Layer 2 of a small transformer language model trained on English Wikipedia (16 layers, counted from 0, width 128).
Take only the direct path to the model's output, skipping the later layers: a vector added to the residual stream pushes a token's score in proportion to its dot product with that token's output vector.

Output vectors of the tokens that the questions are about. A number n stands for n times 0.011.
"-": 22 1 18 -8 12 -22 34 22 26 -16 18 -20 -13 -1 30 -1 12 10 -26 -14 -33 48 23 22 20 14 -36 15 -29 -3 34 -28 -3 -4 31 17 32 -9 53 -15 -15 17 -27 41 -5 29 9 33 16 37 -39 8 17 -45 1 -5 11 11 14 -25 1 -11 28 -10 -11 8 15 -11 -8 14 27 4 -5 -29 -12 -7 48 15 29 20 12 -28 16 -42 -12 8 -15 36 -34 46 -3 -7 7 -29 -25 -40 -3 24 34 12 9 -13 9 35 43 16 -15 19 -18 -40 -11 18 22 -27 3 -4 15 -21 -21 27 -14 18 -5 -17 -15 -19 -1 -12
" coach": -5 -3 18 -56 -52 -20 11 -27 -55 17 -59 10 19 -18 -46 -1 -25 9 -18 -69 -57 16 -23 18 -38 7 -12 -9 12 34 -1 16 39 -53 -8 -39 -17 -42 17 11 16 -39 13 -48 8 -21 -21 22 -11 -2 11 -19 -36 -40 43 -36 15 -30 -15 -16 -34 71 2 4 5 -61 -6 15 -23 -58 7 -29 43 5 7 16 -40 0 14 14 -66 -44 -13 -12 19 -2 -11 7 -22 8 -10 -16 8 31 -13 -27 -13 38 -41 -41 5 58 31 4 -1 48 13 -52 28 26 -32 7 -58 -33 -21 18 -14 5 45 -5 79 -51 39 -3 -27 40 33 44
" are": -54 50 22 -33 31 -16 0 17 11 -14 28 -16 -25 15 8 -2 13 33 19 39 -44 -15 -15 -9 22 -23 47 12 -3 19 -20 -21 -1 -31 25 -52 -15 -13 40 16 39 27 8 -25 -3 -66 -11 26 -2 -15 20 8 -5 10 9 -11 13 14 -18 -59 39 -33 24 -8 -1 44 14 -4 36 40 -31 12 1 -11 -17 8 17 34 -4 -36 -35 -26 32 -11 15 19 10 -1 19 7 8 -70 24 28 35 20 -15 40 10 -9 49 -35 -16 -28 -12 -1 0 10 31 11 8 22 51 8 16 8 -6 1 24 19 -12 15 -41 22 32 21 46 59
"ors": -3 38 16 28 14 -1 0 -16 -72 20 9 31 -33 30 -62 -43 12 21 19 10 -34 92 -6 -23 -8 1 13 12 -16 -6 -31 10 2 27 -12 13 -18 19 0 11 4 -52 -21 9 23 55 -17 3 7 -20 25 -15 37 -3 4 34 55 -66 17 -21 19 5 -68 -2 13 -41 -5 8 -37 28 -14 38 6 34 29 3 -20 -26 -31 -11 -23 -7 -74 31 31 -5 -28 -5 -9 32 23 -44 -24 10 7 -24 61 -14 -51 -29 35 -4 -19 -7 43 -33 -15 -19 50 -1 -16 -15 41 48 43 6 -19 11 3 47 23 -1 -50 -29 12 6 51 19
"t": -11 17 -35 20 -50 7 23 19 -51 -6 27 34 -19 -44 10 14 40 10 -33 40 -53 37 -23 21 -5 -46 -9 -22 -30 30 -38 13 -14 23 -27 18 -27 -7 9 -32 -26 16 -10 -44 24 12 27 -28 46 41 -21 26 -32 -11 -62 -21 -32 29 15 36 11 24 12 -12 -14 -25 35 -29 33 -13 -1 7 38 -5 59 -6 43 -11 11 8 -30 18 6 -43 24 -21 30 -42 -36 45 10 20 -65 14 -12 -28 49 31 22 43 2 11 1 13 -68 7 -1 15 -15 27 -13 1 35 -4 -46 6 3 27 26 5 -18 19 -11 18 12 -3 -8 -42
" William": -5 -18 -36 -10 10 2 -33 16 -3 2 -44 -3 -14 33 29 11 -20 27 -3 8 -2 -2 -10 -36 -12 25 -6 -27 0 8 -12 2 25 -37 -31 -19 -11 -13 -11 11 7 -5 -29 -7 -4 31 26 14 -1 -28 0 11 -14 -28 -29 -5 -10 -6 -8 2 -36 -1 -7 0 14 -9 33 21 -22 8 -12 -7 24 6 48 15 1 -26 -31 0 30 -18 -30 18 9 5 -4 31 -17 -11 -15 -18 21 -18 -21 27 15 -15 -28 10 -17 61 7 -18 34 4 -23 -24 -18 34 19 -22 -26 -2 -3 2 56 -6 44 -37 -4 -5 13 3 -21 -22 -7 50
" sing": -29 13 5 -38 17 4 -30 -26 -30 16 11 24 -9 -13 -40 -28 4 -13 -15 -42 -41 15 -1 13 -22 0 -26 6 -12 11 25 52 17 -12 31 -15 25 -10 -22 9 25 10 10 -44 9 -90 -5 11 -13 18 6 1 20 12 32 22 -15 -75 -11 -8 5 0 6 -1 11 -16 1 -4 -35 2 -14 -2 36 -16 4 24 5 -1 44 15 12 12 -19 -20 -29 10 9 28 -32 -11 -11 -35 23 22 26 -30 35 22 9 -24 -34 26 -14 -15 -4 -2 27 14 24 -3 -33 -20 -47 -2 -41 7 -16 -10 -3 -74 12 -19 10 51 4 -36 -14 53
".": 26 1 -24 58 12 -8 6 47 27 15 35 -35 32 2 13 15 46 7 -26 21 -11 -2 -23 -4 27 -12 26 -20 -32 -45 13 18 -15 5 -15 -10 13 -20 31 -3 -5 -3 -11 35 -12 -61 -53 -31 32 -28 -6 -42 -29 22 17 -29 29 31 9 11 10 31 -8 -3 0 -4 -20 -20 10 3 -5 -53 7 -7 -24 -13 18 13 27 -4 3 35 -14 56 -10 35 11 39 -23 42 0 10 24 -14 -19 -25 15 5 14 16 38 -34 11 37 54 28 34 27 -5 33 -13 21 36 35 -15 -9 -18 -1 -10 34 -1 -3 -9 -16 -41 -24 -2 -23
" debut": -19 18 50 -47 12 17 -22 -47 33 35 -49 -13 69 -15 -23 -4 -10 -12 -38 -77 -84 8 -6 29 -26 15 -3 19 -16 -43 -5 1 25 3 23 -3 -4 -46 24 7 20 -27 37 -41 11 -48 -43 -4 1 -7 -6 6 -13 61 25 71 -26 -46 10 24 13 57 -18 6 11 12 28 4 21 -29 -34 -25 -10 3 -10 28 -15 -7 -13 19 -24 6 54 -44 40 -8 6 25 57 -42 12 -29 -8 54 88 -11 17 -13 -50 -40 -35 -8 46 23 -47 -4 28 -30 28 -18 10 -75 -79 -26 -23 17 0 -31 27 -46 38 -25 -1 10 -34 -32 -16 34
"ona": -30 95 -49 -43 -9 34 17 -41 -21 -63 -39 -14 -16 3 34 34 -15 21 30 2 24 -27 -42 13 -19 36 0 -16 9 -34 0 -34 -51 -10 -27 16 6 14 -38 14 -33 7 7 -65 41 22 61 5 -17 -7 -7 -11 8 -39 20 25 -63 39 6 -48 23 36 12 22 -45 -25 -8 45 29 7 -5 13 1 37 58 -3 -12 -8 -6 17 -20 -32 20 2 -6 11 -20 -25 -28 25 3 -14 -16 60 16 -11 21 -58 -25 -8 7 0 22 -17 -22 5 22 -24 -11 9 18 -14 0 65 -26 6 53 -6 -25 -16 -17 -6 40 -10 14 -2 -7 40

Output weights of attention head 0. The head adds the sum of these rows, row i times number i of z. A number n stands for n times 0.0048.
o0: -30 1 3 -3 18 34 3 4 -4 17 -29 33 61 -20 2 -64 6 -8 -7 56 -5 -7 -16 47 23 17 44 -30 29 13 33 -22 -16 19 -16 25 -18 -8 22 -44 21 56 43 33 10 38 36 -26 -21 20 21 -48 -5 33 21 -13 -30 -19 31 28 -11 -2 11 -7 -26 9 11 -25 17 5 -23 15 2 -5 -38 -4 3 43 35 -16 37 -25 61 20 -11 3 22 -7 55 -20 27 16 -7 21 -11 5 43 12 -27 23 -12 -43 2 -18 -48 1 -12 -11 5 -28 -36 20 27 0 0 -8 -7 -27 -47 -45 2 1 21 -37 -15 -13 29 -2
o1: 16 18 32 -14 7 13 -15 48 -3 16 7 -27 -1 -2 30 36 12 -3 -8 6 16 -8 -3 -3 14 -3 -40 -5 9 27 2 5 -19 13 9 -23 -1 43 -5 -35 -7 15 -1 38 5 54 -8 5 -16 36 22 -23 -9 -68 -44 -15 -60 3 26 -45 16 2 -35 -38 -37 15 45 -4 12 11 6 40 4 -32 15 -14 -26 -22 -39 -56 31 -32 2 50 -1 10 -21 -34 12 -38 -11 -9 -40 44 -24 35 -6 3 -22 8 25 9 -6 32 -26 -4 -60 -4 7 27 -1 -2 -26 1 -31 -22 -7 -22 8 19 -2 55 -4 -17 29 49 13 12
o2: -12 -21 -6 -7 -2 -8 -9 -3 5 -52 42 -47 10 5 0 -6 -31 13 13 -5 -8 24 -9 -12 -8 6 -7 -51 -5 -66 46 33 17 -10 -11 -30 -33 -20 -52 36 -39 86 -5 -24 47 -6 35 -16 -7 10 -2 -10 -21 -58 41 -21 -5 -22 -1 -15 15 -36 -37 -13 -9 11 -16 -18 65 26 -61 -14 44 9 -5 10 0 7 -15 -19 -13 -38 40 1 3 -5 11 -44 -8 -32 -2 41 16 6 -53 7 -46 23 -29 2 14 -3 31 2 -22 33 17 -22 -7 -54 28 4 11 11 0 -13 26 -12 -14 40 -16 -35 -27 48 59 1 -28 9
o3: -21 22 40 -9 9 -12 -29 -5 2 19 1 -16 4 -9 -48 38 39 27 -37 -24 9 17 41 -17 5 -11 -36 13 11 -25 -28 -23 -2 -4 14 39 -4 -3 3 6 -1 -26 55 -39 64 -7 -47 -61 -27 -32 -35 -48 38 17 29 4 13 14 -22 37 19 -66 -7 6 -4 4 2 -26 52 -45 16 -15 -7 35 20 -19 25 16 24 8 -23 -13 -18 -12 -44 -13 13 13 13 16 2 -41 16 -19 10 -41 -58 25 30 4 -27 28 -38 -3 27 -23 1 -39 -4 -60 -60 19 6 20 29 -18 38 -5 8 -6 10 41 38 -49 26 5 25 -16
o4: 19 41 76 -9 -12 -7 45 -28 21 -1 -7 -17 -12 -7 -29 39 32 -4 5 -7 23 -12 -17 24 -12 43 -12 -32 -36 19 7 -26 3 -1 81 -6 2 56 -48 0 18 23 -7 -43 -19 13 5 9 9 -12 11 50 -21 38 14 -28 -37 -39 -10 20 -10 29 35 -63 -5 -21 31 -5 41 5 24 -16 -24 -28 0 46 13 8 -46 -21 9 -13 44 -1 -17 -13 32 -65 11 -16 16 -29 -19 -6 -12 -11 4 -49 21 9 4 -46 24 -37 18 36 18 8 -4 -26 -24 -34 26 -22 -31 26 -65 -25 0 56 -27 47 17 -23 -37 -23 -2 9
o5: 61 56 9 -28 -22 -1 20 -5 -8 31 30 20 -10 15 -19 -26 -10 -5 1 -23 12 16 -5 -23 14 25 -4 -24 -11 -11 6 19 -75 -29 0 -18 -12 -22 -38 -8 26 -20 56 9 -17 4 24 -14 23 10 -15 -2 -6 -27 -28 -18 15 48 -5 -36 -2 13 -1 3 -33 33 6 21 11 24 32 4 44 -17 -49 -4 -25 -13 19 22 65 -25 7 13 3 -13 17 0 -10 41 -24 -25 2 -11 32 -15 5 -5 12 -4 5 -2 42 -10 18 -28 -35 41 -34 -19 -20 -24 -32 12 -2 -7 16 2 3 5 50 -18 11 -11 -23 36 -64 16
o6: -36 0 -15 -4 -14 85 -1 -13 6 11 31 -26 9 34 -35 -13 -7 -32 -11 -14 -45 35 12 38 21 20 -30 31 -28 -15 -19 26 43 -13 20 18 -13 -35 -41 0 -14 -30 11 21 16 -24 2 -38 -9 31 7 48 -14 -15 20 -65 -30 -28 3 30 -22 54 48 17 -2 -1 5 -12 -38 8 60 -20 -43 5 19 87 4 -58 16 -33 46 -27 33 14 11 -18 -9 -4 19 23 -21 -21 -31 -23 4 -25 22 12 -23 -33 -34 24 14 33 -24 5 7 -9 -6 -53 14 -14 -2 -14 34 -31 -21 -55 62 -12 29 -1 35 -27 -32 -6 17 -41
o7: -64 3 -9 -55 -19 -42 28 29 44 17 10 -23 46 62 -16 4 9 47 -1 34 -5 23 -67 -8 -3 -42 26 -74 -18 41 -41 -36 12 6 -36 -9 -23 -22 10 4 -6 1 10 -18 -2 30 60 39 -8 -10 25 -13 8 18 1 3 -6 55 -1 19 17 43 15 66 65 24 19 14 -14 -8 -16 -12 -37 38 21 34 -19 -14 -3 -68 -41 -5 -5 10 -22 -16 -20 8 18 -4 -30 -8 -31 -28 -13 33 -18 -10 -49 14 38 25 23 -1 63 -3 -24 24 -25 24 2 0 1 -28 -26 -14 -17 5 -48 9 20 32 49 -46 -24 42 -25 -8
o8: -38 -5 -45 16 -2 25 3 64 -12 -28 54 -15 3 -3 -12 28 71 -1 48 72 -17 -19 19 -37 19 -46 -13 -10 -11 29 21 -13 -3 4 -10 -4 -35 -19 23 33 0 2 6 -26 -28 -8 56 30 30 -3 63 -22 22 57 9 -26 -25 7 -31 44 32 -5 -16 -53 3 6 58 -30 31 14 -36 13 -34 -10 10 6 28 -9 -33 10 41 -39 33 26 -28 -18 44 5 4 -2 -4 36 24 14 30 -10 -7 -3 3 -14 63 -31 -7 -20 2 15 56 22 17 5 24 -20 28 -5 4 -34 14 7 -28 21 -41 11 -78 -22 24 -32 -36 -2
o9: -10 -7 -17 -32 1 46 -34 -38 46 -30 34 -24 15 -35 12 -23 -41 28 -9 -12 -6 -12 -15 19 36 -27 -1 6 60 -24 -25 11 -38 15 -5 50 0 -67 -14 47 -10 -36 -8 -14 37 15 3 24 62 -17 53 53 56 -41 52 6 -5 13 -59 30 -25 21 3 37 -15 22 -95 -12 10 -13 -16 -8 22 -7 -26 -2 -33 25 -25 -1 -24 -46 50 43 -1 26 -16 -7 46 6 6 23 -65 39 -42 19 1 -14 8 8 54 24 11 52 -17 7 26 11 14 14 21 -78 -33 1 -26 -12 -32 -20 -17 36 1 26 -15 -19 -29 -5 -15 22
o10: 53 -73 4 -20 47 -35 -33 3 -23 -63 -7 -22 35 -33 48 11 23 1 -56 2 -61 7 -5 -30 -29 39 26 -12 30 5 78 24 -9 35 16 18 26 -37 8 17 -28 2 53 -48 5 11 -4 -18 16 17 -7 -18 23 13 29 -32 -30 -33 -26 44 3 40 -44 -3 25 -21 -30 -73 -17 34 -24 -4 32 -43 21 27 38 17 24 14 15 30 7 -41 4 7 22 12 13 -3 31 8 49 9 -3 -43 -2 -20 -19 21 7 15 3 0 8 26 9 36 9 -31 -55 8 1 -8 10 -22 -26 -26 -22 -8 50 33 29 -20 35 -16 13 -26
o11: 25 11 14 29 -42 35 -37 -8 9 11 -21 47 -4 15 -6 -4 -24 -61 -10 25 -7 14 43 -30 -24 19 -54 35 -30 36 -29 -10 -21 -15 -19 -15 -21 -4 6 8 27 2 -28 5 27 -21 -38 -8 22 -8 -17 -29 -12 -23 23 -48 4 22 -2 21 -36 -50 -7 -17 -19 17 42 -48 32 -5 -23 13 1 42 -7 -17 -14 -8 -20 -30 -14 6 11 -34 -5 13 -20 -2 -31 -19 -9 -10 24 -75 -20 -16 -50 -7 15 70 -83 -28 8 -8 18 37 -17 -13 22 -24 36 -22 -1 1 -50 -1 -33 2 81 -9 18 17 -8 -35 12 49 -14 -70
o12: -12 14 23 -17 17 -12 -33 -28 -11 -8 26 -60 -13 37 -43 -13 9 -11 17 -54 -21 -3 -15 43 9 40 -17 -6 19 -53 14 -46 3 37 -16 40 -5 41 10 8 12 -1 8 15 1 56 31 10 -18 6 -13 26 5 -63 2 17 19 -21 -34 -46 46 14 17 22 -34 -15 -12 -19 9 41 28 -1 11 5 -1 -7 -24 -16 7 -11 0 -6 -5 -42 -10 -37 62 9 22 41 25 10 -26 1 -31 16 2 -3 5 44 50 -18 -14 19 11 28 -51 0 57 -22 5 7 1 -22 14 2 -5 22 10 16 -73 -3 -16 1 -70 3 26 13
o13: 17 14 -1 13 -42 17 -7 26 -54 5 44 -42 5 50 27 21 5 -43 63 11 27 -24 -1 4 -23 22 56 -6 -31 -20 -39 2 -2 10 -18 59 68 -14 -48 46 -61 1 8 -41 27 16 -29 11 24 22 -37 34 21 -12 74 -16 -7 8 20 2 52 -21 53 19 4 -1 -52 4 3 24 14 -11 -11 37 -19 13 43 7 -57 -6 -14 -28 -15 -7 -33 25 -43 -52 16 -2 -5 -13 -41 10 -42 15 0 78 27 -45 51 22 -19 -40 5 -31 20 17 -28 52 25 -10 24 -10 -24 -7 -9 -5 16 -51 28 -1 -18 2 16 14 -28 -22
o14: -3 8 2 0 1 7 -4 -19 3 47 1 23 21 2 38 46 27 -23 -8 -36 13 -35 -5 56 0 -26 -16 0 32 26 7 28 4 67 13 3 -6 35 -14 -24 9 1 15 -79 56 -28 -20 -40 -26 30 8 -6 20 5 54 18 2 46 -52 13 -3 46 -1 63 15 -18 -7 -16 15 -36 0 26 4 -2 -15 -38 -17 35 47 10 -8 -37 5 -33 42 -11 -24 -34 -57 -30 -45 -28 28 -6 34 -6 19 19 7 58 5 32 -15 -36 23 2 -6 29 -14 2 22 -1 -64 19 -22 -7 -1 14 17 -14 -1 -15 -24 1 24 -4 12 -4
o15: 9 -20 -16 -18 -30 32 6 29 -22 34 3 14 19 -8 -3 -13 13 4 -15 -20 31 7 11 -71 -3 4 -4 38 31 19 -7 -15 27 7 -6 2 41 21 51 -11 -6 11 3 -56 -22 10 6 -4 27 -28 -5 34 15 -23 20 16 18 11 18 20 -22 34 -34 -2 34 3 22 -19 52 19 -31 16 11 -7 28 -6 20 -9 -51 44 25 -1 5 -24 -23 21 -37 -16 0 -19 15 29 -11 8 -25 0 18 -57 -44 -60 25 55 22 -8 0 73 -32 -50 15 -27 30 -24 19 -31 -49 12 -1 2 7 -20 -23 31 -40 5 -25 -19 2 25
o16: -7 -19 -30 24 7 12 36 -25 -85 -12 -32 -2 -12 -1 11 -43 4 15 28 -33 19 0 46 5 -41 33 -38 13 25 -50 14 -9 -17 -11 -7 6 33 19 63 6 -59 -10 8 12 -84 -5 11 -25 14 0 2 23 40 -14 36 -54 -8 5 -41 -10 69 14 -5 36 -4 1 -49 -54 39 3 -32 -22 -11 -25 -29 -48 -26 -5 11 -1 70 19 -42 2 -20 16 -38 3 -37 -31 -32 5 8 13 44 -16 2 -24 -44 11 29 55 30 10 38 18 -48 46 -24 40 -9 25 24 -34 5 26 -37 41 14 5 -2 -10 -23 -5 9 -19 -20 10
o17: -14 -43 11 -35 -7 16 48 -53 45 15 -67 -21 34 16 -37 24 9 -10 24 61 48 22 -24 -12 -3 -62 36 13 29 -6 -10 57 30 -11 -16 23 -17 18 4 20 -18 0 -4 1 -9 -2 11 -67 7 -25 34 7 -1 -7 -28 -19 11 14 -32 -16 -12 -32 20 -34 -2 -27 22 -54 23 -10 15 24 17 -2 -6 -16 5 -27 -45 3 -16 24 -12 -10 67 -34 -54 1 24 -30 13 9 -12 1 -52 6 -1 -10 35 15 9 22 -10 34 41 -4 -16 26 21 32 -33 -49 17 -47 -52 44 15 60 -21 -4 -13 24 8 -75 18 4 28 14
o18: -24 16 -10 2 12 -39 -26 -30 -15 -25 38 -17 35 51 34 -14 1 2 -12 -13 64 -5 12 -5 -35 3 19 8 -22 -2 -20 -2 8 -46 0 -23 0 9 -17 1 -6 -28 17 6 -57 42 1 27 -18 42 -37 -23 20 -25 -12 -10 2 14 1 -5 -32 -17 -8 -37 -37 59 -17 -53 3 -23 -13 4 10 14 -22 1 -2 26 -57 43 -14 37 -34 -18 -7 19 31 -35 11 -29 -27 -22 -27 -35 6 -25 17 24 11 43 7 12 31 -60 17 -14 18 -5 -29 -20 -28 8 22 22 -36 18 -13 -19 -5 26 -52 -23 7 -49 -11 49 38 1
o19: -38 -22 -16 37 -20 -31 -5 -29 -10 4 -18 20 -23 17 -10 -6 -52 -14 -25 -54 -21 -30 -15 -13 -25 -5 31 52 -7 25 -10 11 11 4 -14 -7 -54 -9 8 10 17 8 13 -11 -20 19 2 54 -4 13 31 -16 -2 -13 41 -14 23 -28 -2 -32 38 37 47 -6 6 7 -10 -4 28 -22 -32 -88 77 -27 12 -58 -62 22 -25 -32 -44 41 26 -10 10 -11 19 -56 -20 12 77 30 -7 -1 18 -30 -8 26 -42 -14 22 -11 -6 -50 1 31 -12 -7 -9 -49 0 28 -25 -66 -40 1 74 8 23 -2 7 -3 9 25 67 20 -26 19
o20: -49 -1 -60 0 1 1 30 46 24 8 34 58 -35 7 54 42 -15 -41 4 41 -10 -22 2 26 38 -9 8 17 -53 14 -51 -7 35 36 21 8 29 0 59 16 -13 72 -7 0 -21 11 24 -24 39 15 -60 16 -5 -40 -10 -15 -4 24 -9 -9 5 -40 -21 5 -5 17 29 -48 -22 5 6 10 -81 5 5 28 -9 -2 5 17 -26 1 24 41 38 9 -7 2 -12 34 23 4 -17 -60 -43 16 29 42 10 21 -18 1 -15 -17 -36 16 -30 -10 -9 -30 20 32 -20 36 28 27 16 -10 32 12 -29 13 -32 0 51 -42 32 33
o21: 36 10 -30 -13 -8 11 14 -40 -8 38 -26 18 -61 -22 -10 -29 -18 -22 5 -14 32 -1 -14 15 -22 40 12 15 4 -20 -30 16 34 -7 25 -46 32 -17 -6 2 -1 -22 34 -8 29 -7 36 -1 -13 8 13 -50 -21 20 -42 7 -21 18 28 -35 50 -5 -41 3 -33 24 -16 39 -39 -8 9 -24 -9 25 18 2 0 -16 29 -38 19 17 27 -49 22 -19 14 25 -23 25 35 31 -1 -25 -34 -51 25 2 1 -8 -8 -20 -39 -36 69 -5 -17 -26 -7 21 19 -50 3 -91 19 19 11 -5 -24 32 -4 -1 -4 25 17 23 8 35
o22: 43 13 -2 -56 38 -21 -12 20 24 56 42 -15 28 19 -12 7 20 -14 12 -24 -22 -13 14 -27 -11 -27 21 -38 -26 -19 3 5 -12 17 11 21 4 -12 -23 11 21 -32 -58 13 -4 7 5 -3 -54 36 -33 4 -32 20 12 -22 24 -33 -6 -32 -43 1 52 -4 15 44 14 -21 2 -8 -5 11 -20 12 59 6 -52 -4 17 -6 28 5 -11 -15 2 -6 47 -5 31 12 -10 -37 10 43 -2 -6 -47 -19 36 7 28 49 34 24 2 -3 -17 14 -38 -38 30 12 -12 16 -7 31 -4 -35 -62 27 23 -33 -23 64 31 -21 6 39
o23: -11 -30 38 -48 40 -14 -43 32 27 23 -38 -10 23 45 8 40 -16 41 8 -10 -16 49 -37 1 -25 -27 41 -16 15 -43 46 -4 -31 -18 3 -6 10 -20 33 -12 4 20 -20 -22 -43 15 -8 -11 -23 9 -16 14 -47 22 -23 43 -32 19 -15 -17 -52 -10 1 -11 18 31 -33 -6 -9 10 17 -45 7 -27 24 -24 11 43 -7 13 25 -19 0 34 35 45 26 30 -22 22 -13 34 7 -28 -3 -7 17 -29 30 -4 23 63 9 42 5 -2 -37 21 -33 48 10 15 -7 -29 -34 36 -45 -41 14 -12 -17 -6 -40 -2 -10 -20 -53 17
o24: -4 -15 -2 -53 -22 -16 -13 6 -46 -21 -28 -12 -5 11 26 -53 -11 -31 -34 -28 -43 20 -1 -3 -36 -35 -25 -7 5 -22 -47 39 28 -56 14 27 -6 11 27 -48 -13 14 -43 -15 -14 -12 -22 3 43 44 8 -35 55 21 42 40 -8 13 -58 -3 65 32 -29 -39 -5 -11 -24 16 -47 51 7 26 39 -33 25 -4 49 -9 14 -15 16 -25 19 14 -12 -13 12 -15 7 -9 -27 6 33 -11 21 -24 -6 6 50 11 -25 -37 25 32 -3 -6 -25 -7 -14 -7 10 -15 -9 -5 -77 -4 14 62 -50 23 -34 5 18 -14 -10 30 30 -29
o25: -3 -10 -80 17 15 -5 34 9 -18 -81 39 -4 7 -20 16 -1 15 1 6 -32 63 6 -5 15 -10 18 -16 9 36 -46 21 8 55 -44 -17 -4 20 -24 -23 -8 64 -25 -17 16 -13 8 39 35 -16 7 7 2 25 33 -28 -13 2 -7 37 -15 -11 -3 26 33 37 47 22 -7 -29 -13 18 -21 -27 -2 6 9 17 38 5 26 48 9 12 38 -66 -9 8 -13 7 23 30 55 -27 -4 6 12 36 -30 6 0 2 -47 17 16 -10 -14 -21 26 -22 -13 19 -17 20 1 13 -26 75 11 5 -8 -40 43 15 23 15 -29 12 -6
o26: 59 24 -5 39 7 -16 25 -30 -15 7 53 -28 -4 -25 56 49 -2 -35 -32 34 -27 15 -9 -20 63 -27 47 -7 22 -8 -42 -33 -17 -28 10 37 -15 -6 -19 9 21 10 -8 4 -10 -31 -15 -3 -4 -10 46 10 -42 57 20 -11 -17 47 -65 39 55 7 -32 -54 -60 0 -24 -7 -11 9 -4 -35 11 -20 14 -36 53 44 -12 -25 21 11 11 -1 13 50 -31 27 15 14 -13 8 48 33 -40 23 9 19 25 3 64 -19 -12 50 6 7 -1 -36 7 -29 15 -24 -7 12 -17 -28 -7 -16 63 12 -64 -44 32 37 -12 18 15 29
o27: -16 -15 -47 20 44 -6 2 3 3 47 -49 -35 3 -33 2 36 32 -25 31 3 -20 -30 -30 21 13 -50 59 -20 -53 14 -13 -7 0 24 34 -21 21 4 6 22 -7 24 -25 47 -50 -42 -37 -24 -50 -47 1 28 -1 -30 -5 24 -10 3 -24 1 -27 -2 -41 -10 -32 36 -8 15 48 -32 48 -48 25 12 3 -19 8 -34 24 83 -2 27 53 -5 14 -14 17 -15 21 22 -8 19 2 39 -2 -32 -4 -31 -38 63 18 -19 2 0 28 23 6 6 -17 19 34 70 39 80 16 -30 -19 -53 47 19 67 -27 54 -33 0 -7 67 27
o28: -20 -23 12 27 18 -16 27 -24 12 -10 2 -68 -55 -39 -9 39 4 18 -11 14 7 -47 8 18 33 17 -6 -57 15 -34 49 70 -2 32 -15 12 -10 -14 -32 -22 -9 24 -2 -21 -27 0 -36 12 10 29 -29 -47 -53 37 29 18 -32 -6 -9 -20 2 -22 -8 3 35 38 1 26 22 1 -67 -4 2 38 -26 13 -5 11 -50 3 -18 27 0 32 -3 -23 15 -34 -14 28 -18 8 32 23 7 -60 -18 -31 -38 13 -24 13 16 12 -10 8 14 -2 -80 20 -8 11 43 -12 14 -32 -13 -7 -17 25 16 3 9 -23 18 -27 56 -14
o29: -10 -24 -1 -50 23 25 22 42 -32 -20 -24 -13 7 26 1 -55 -36 22 26 -34 41 14 43 15 25 28 34 -45 4 -30 -54 -15 9 13 3 11 45 -14 17 36 -9 -22 49 -15 55 -16 16 3 -1 -1 -15 0 -14 37 -7 7 10 40 -25 -31 -7 -10 28 -16 -6 -17 17 6 -6 2 28 -9 7 44 1 10 64 39 3 5 -6 -2 22 -10 -2 3 2 9 -14 -59 -5 -29 -7 -3 -15 -15 -22 1 -46 -15 6 -17 -24 -14 8 -2 -34 8 35 10 8 27 -5 -1 -26 8 34 -3 -6 39 -38 -8 -36 -48 -4 10 13 -4
o30: 24 -4 3 -40 -17 -24 34 52 -42 6 -3 -10 21 -18 18 -39 -6 9 -17 -3 -38 35 23 -37 4 -23 4 30 -51 -16 -2 29 -15 15 46 1 -8 24 -34 -29 -38 28 4 33 -5 4 -28 32 21 29 17 5 17 -41 -6 -8 26 14 -32 -35 28 -32 12 -6 4 66 3 -29 8 20 -29 -33 3 -13 41 9 -2 34 -15 0 -23 -17 8 -7 41 33 -8 -32 7 1 -3 5 36 -3 -10 1 -15 58 33 6 11 -4 6 50 4 31 10 41 -2 25 31 18 21 -51 30 29 19 -10 7 -20 -24 -18 -7 -80 6 -38 16 -43
o31: -44 -17 1 -40 56 -6 -12 -16 4 74 -24 8 -73 -8 -53 -23 -28 10 12 -27 -21 11 -1 23 -28 -13 22 -29 -1 -16 27 52 -9 39 50 20 -9 -13 5 39 -13 -3 -11 -36 2 -48 -12 0 -26 6 -7 -27 8 -8 27 84 -2 2 -24 13 -25 -12 7 11 -15 -22 -7 15 0 16 -36 0 -3 -12 -52 -5 -10 38 -15 0 -2 23 -39 -1 -22 -7 -28 -8 -1 14 0 -7 10 -10 -5 71 -18 16 19 -36 8 -55 14 14 54 49 -44 17 79 -31 -27 8 -22 -16 -5 -14 -50 -15 46 -13 15 -5 -6 8 -39 -19 -4 -1

Each question shows a token from some text and the vector z that the head gathered there. A number n stands for n times 0.045.

"ol": -48 -19 -10 25 36 21 -50 40 55 18 -59 -57 2 -14 -25 -33 2 9 3 -16 52 -7 -4 41 20 -18 9 37 4 11 21 44
Which two tokens does it push up most, strongest first? " are", "."

" of": -17 -22 55 -14 11 2 8 9 5 44 2 -30 7 -2 -1 6 40 6 29 -23 -5 8 6 -52 14 37 -9 29 39 11 -4 -28
Which of these tokens does it push up most? "ona"

"ll": -37 -43 -28 -17 18 -1 -3 3 -38 -7 6 -18 11 7 -3 -3 27 -10 -4 10 9 1 20 4 10 11 5 -10 13 -46 9 -33
Which of these tokens does it push down most? " are"

" ": 9 17 -4 -21 13 -11 -40 -15 -13 1 -2 -31 -2 -27 -10 -33 2 5 19 -9 50 11 -10 23 15 -25 37 9 27 -3 26 1
Which three tokens does it push up most, strongest first? " are", ".", "-"

" E": -2 9 17 13 37 14 -11 -18 25 -16 28 7 26 -16 -28 -14 -9 15 3 -21 19 -1 -5 -6 21 -7 16 -10 8 4 25 -40
Which of these tokens does it push up most? "-"

"ce": 23 -64 24 -9 -9 22 -42 -41 -23 35 61 -6 -20 14 32 18 -20 -9 -33 3 44 51 -14 -1 27 -29 1 26 -17 8 16 21
Which of these tokens does it push down most? " William"

"ig": -9 -14 -24 -31 53 42 -50 4 40 -8 -45 -6 -22 25 -14 -3 -51 27 4 -62 27 13 20 23 -15 18 14 0 22 9 19 12
Which of these tokens does it push up most? " are"

"0": 6 8 -8 -26 16 -12 -40 -16 -13 -10 -1 -31 6 -22 -8 -26 -2 3 22 -2 42 9 -9 16 11 -22 32 15 29 4 20 5
Which three tokens does it push up most, strongest first? " are", ".", "-"

"'s": -28 -20 -42 -3 36 -4 -30 -12 -13 -8 -9 1 -8 -22 5 -14 -9 9 5 -35 0 5 -16 41 36 -17 7 43 30 0 4 25
Which of these tokens does it push down most? "ona"

",": -1 -28 -6 -14 2 -13 -46 -24 14 9 15 -8 -7 -4 5 -4 -12 18 -15 -30 19 16 -12 11 2 -15 12 10 -1 0 20 4
Which of these tokens does it push down most? " coach"

"ief": -5 -50 -30 -15 48 -22 -6 -9 10 15 12 -42 28 -6 19 4 -13 18 -54 -6 -9 38 -3 42 55 -59 5 9 -7 -33 51 33
Which three tokens does it push up most, strongest first? " debut", " sing", " coach"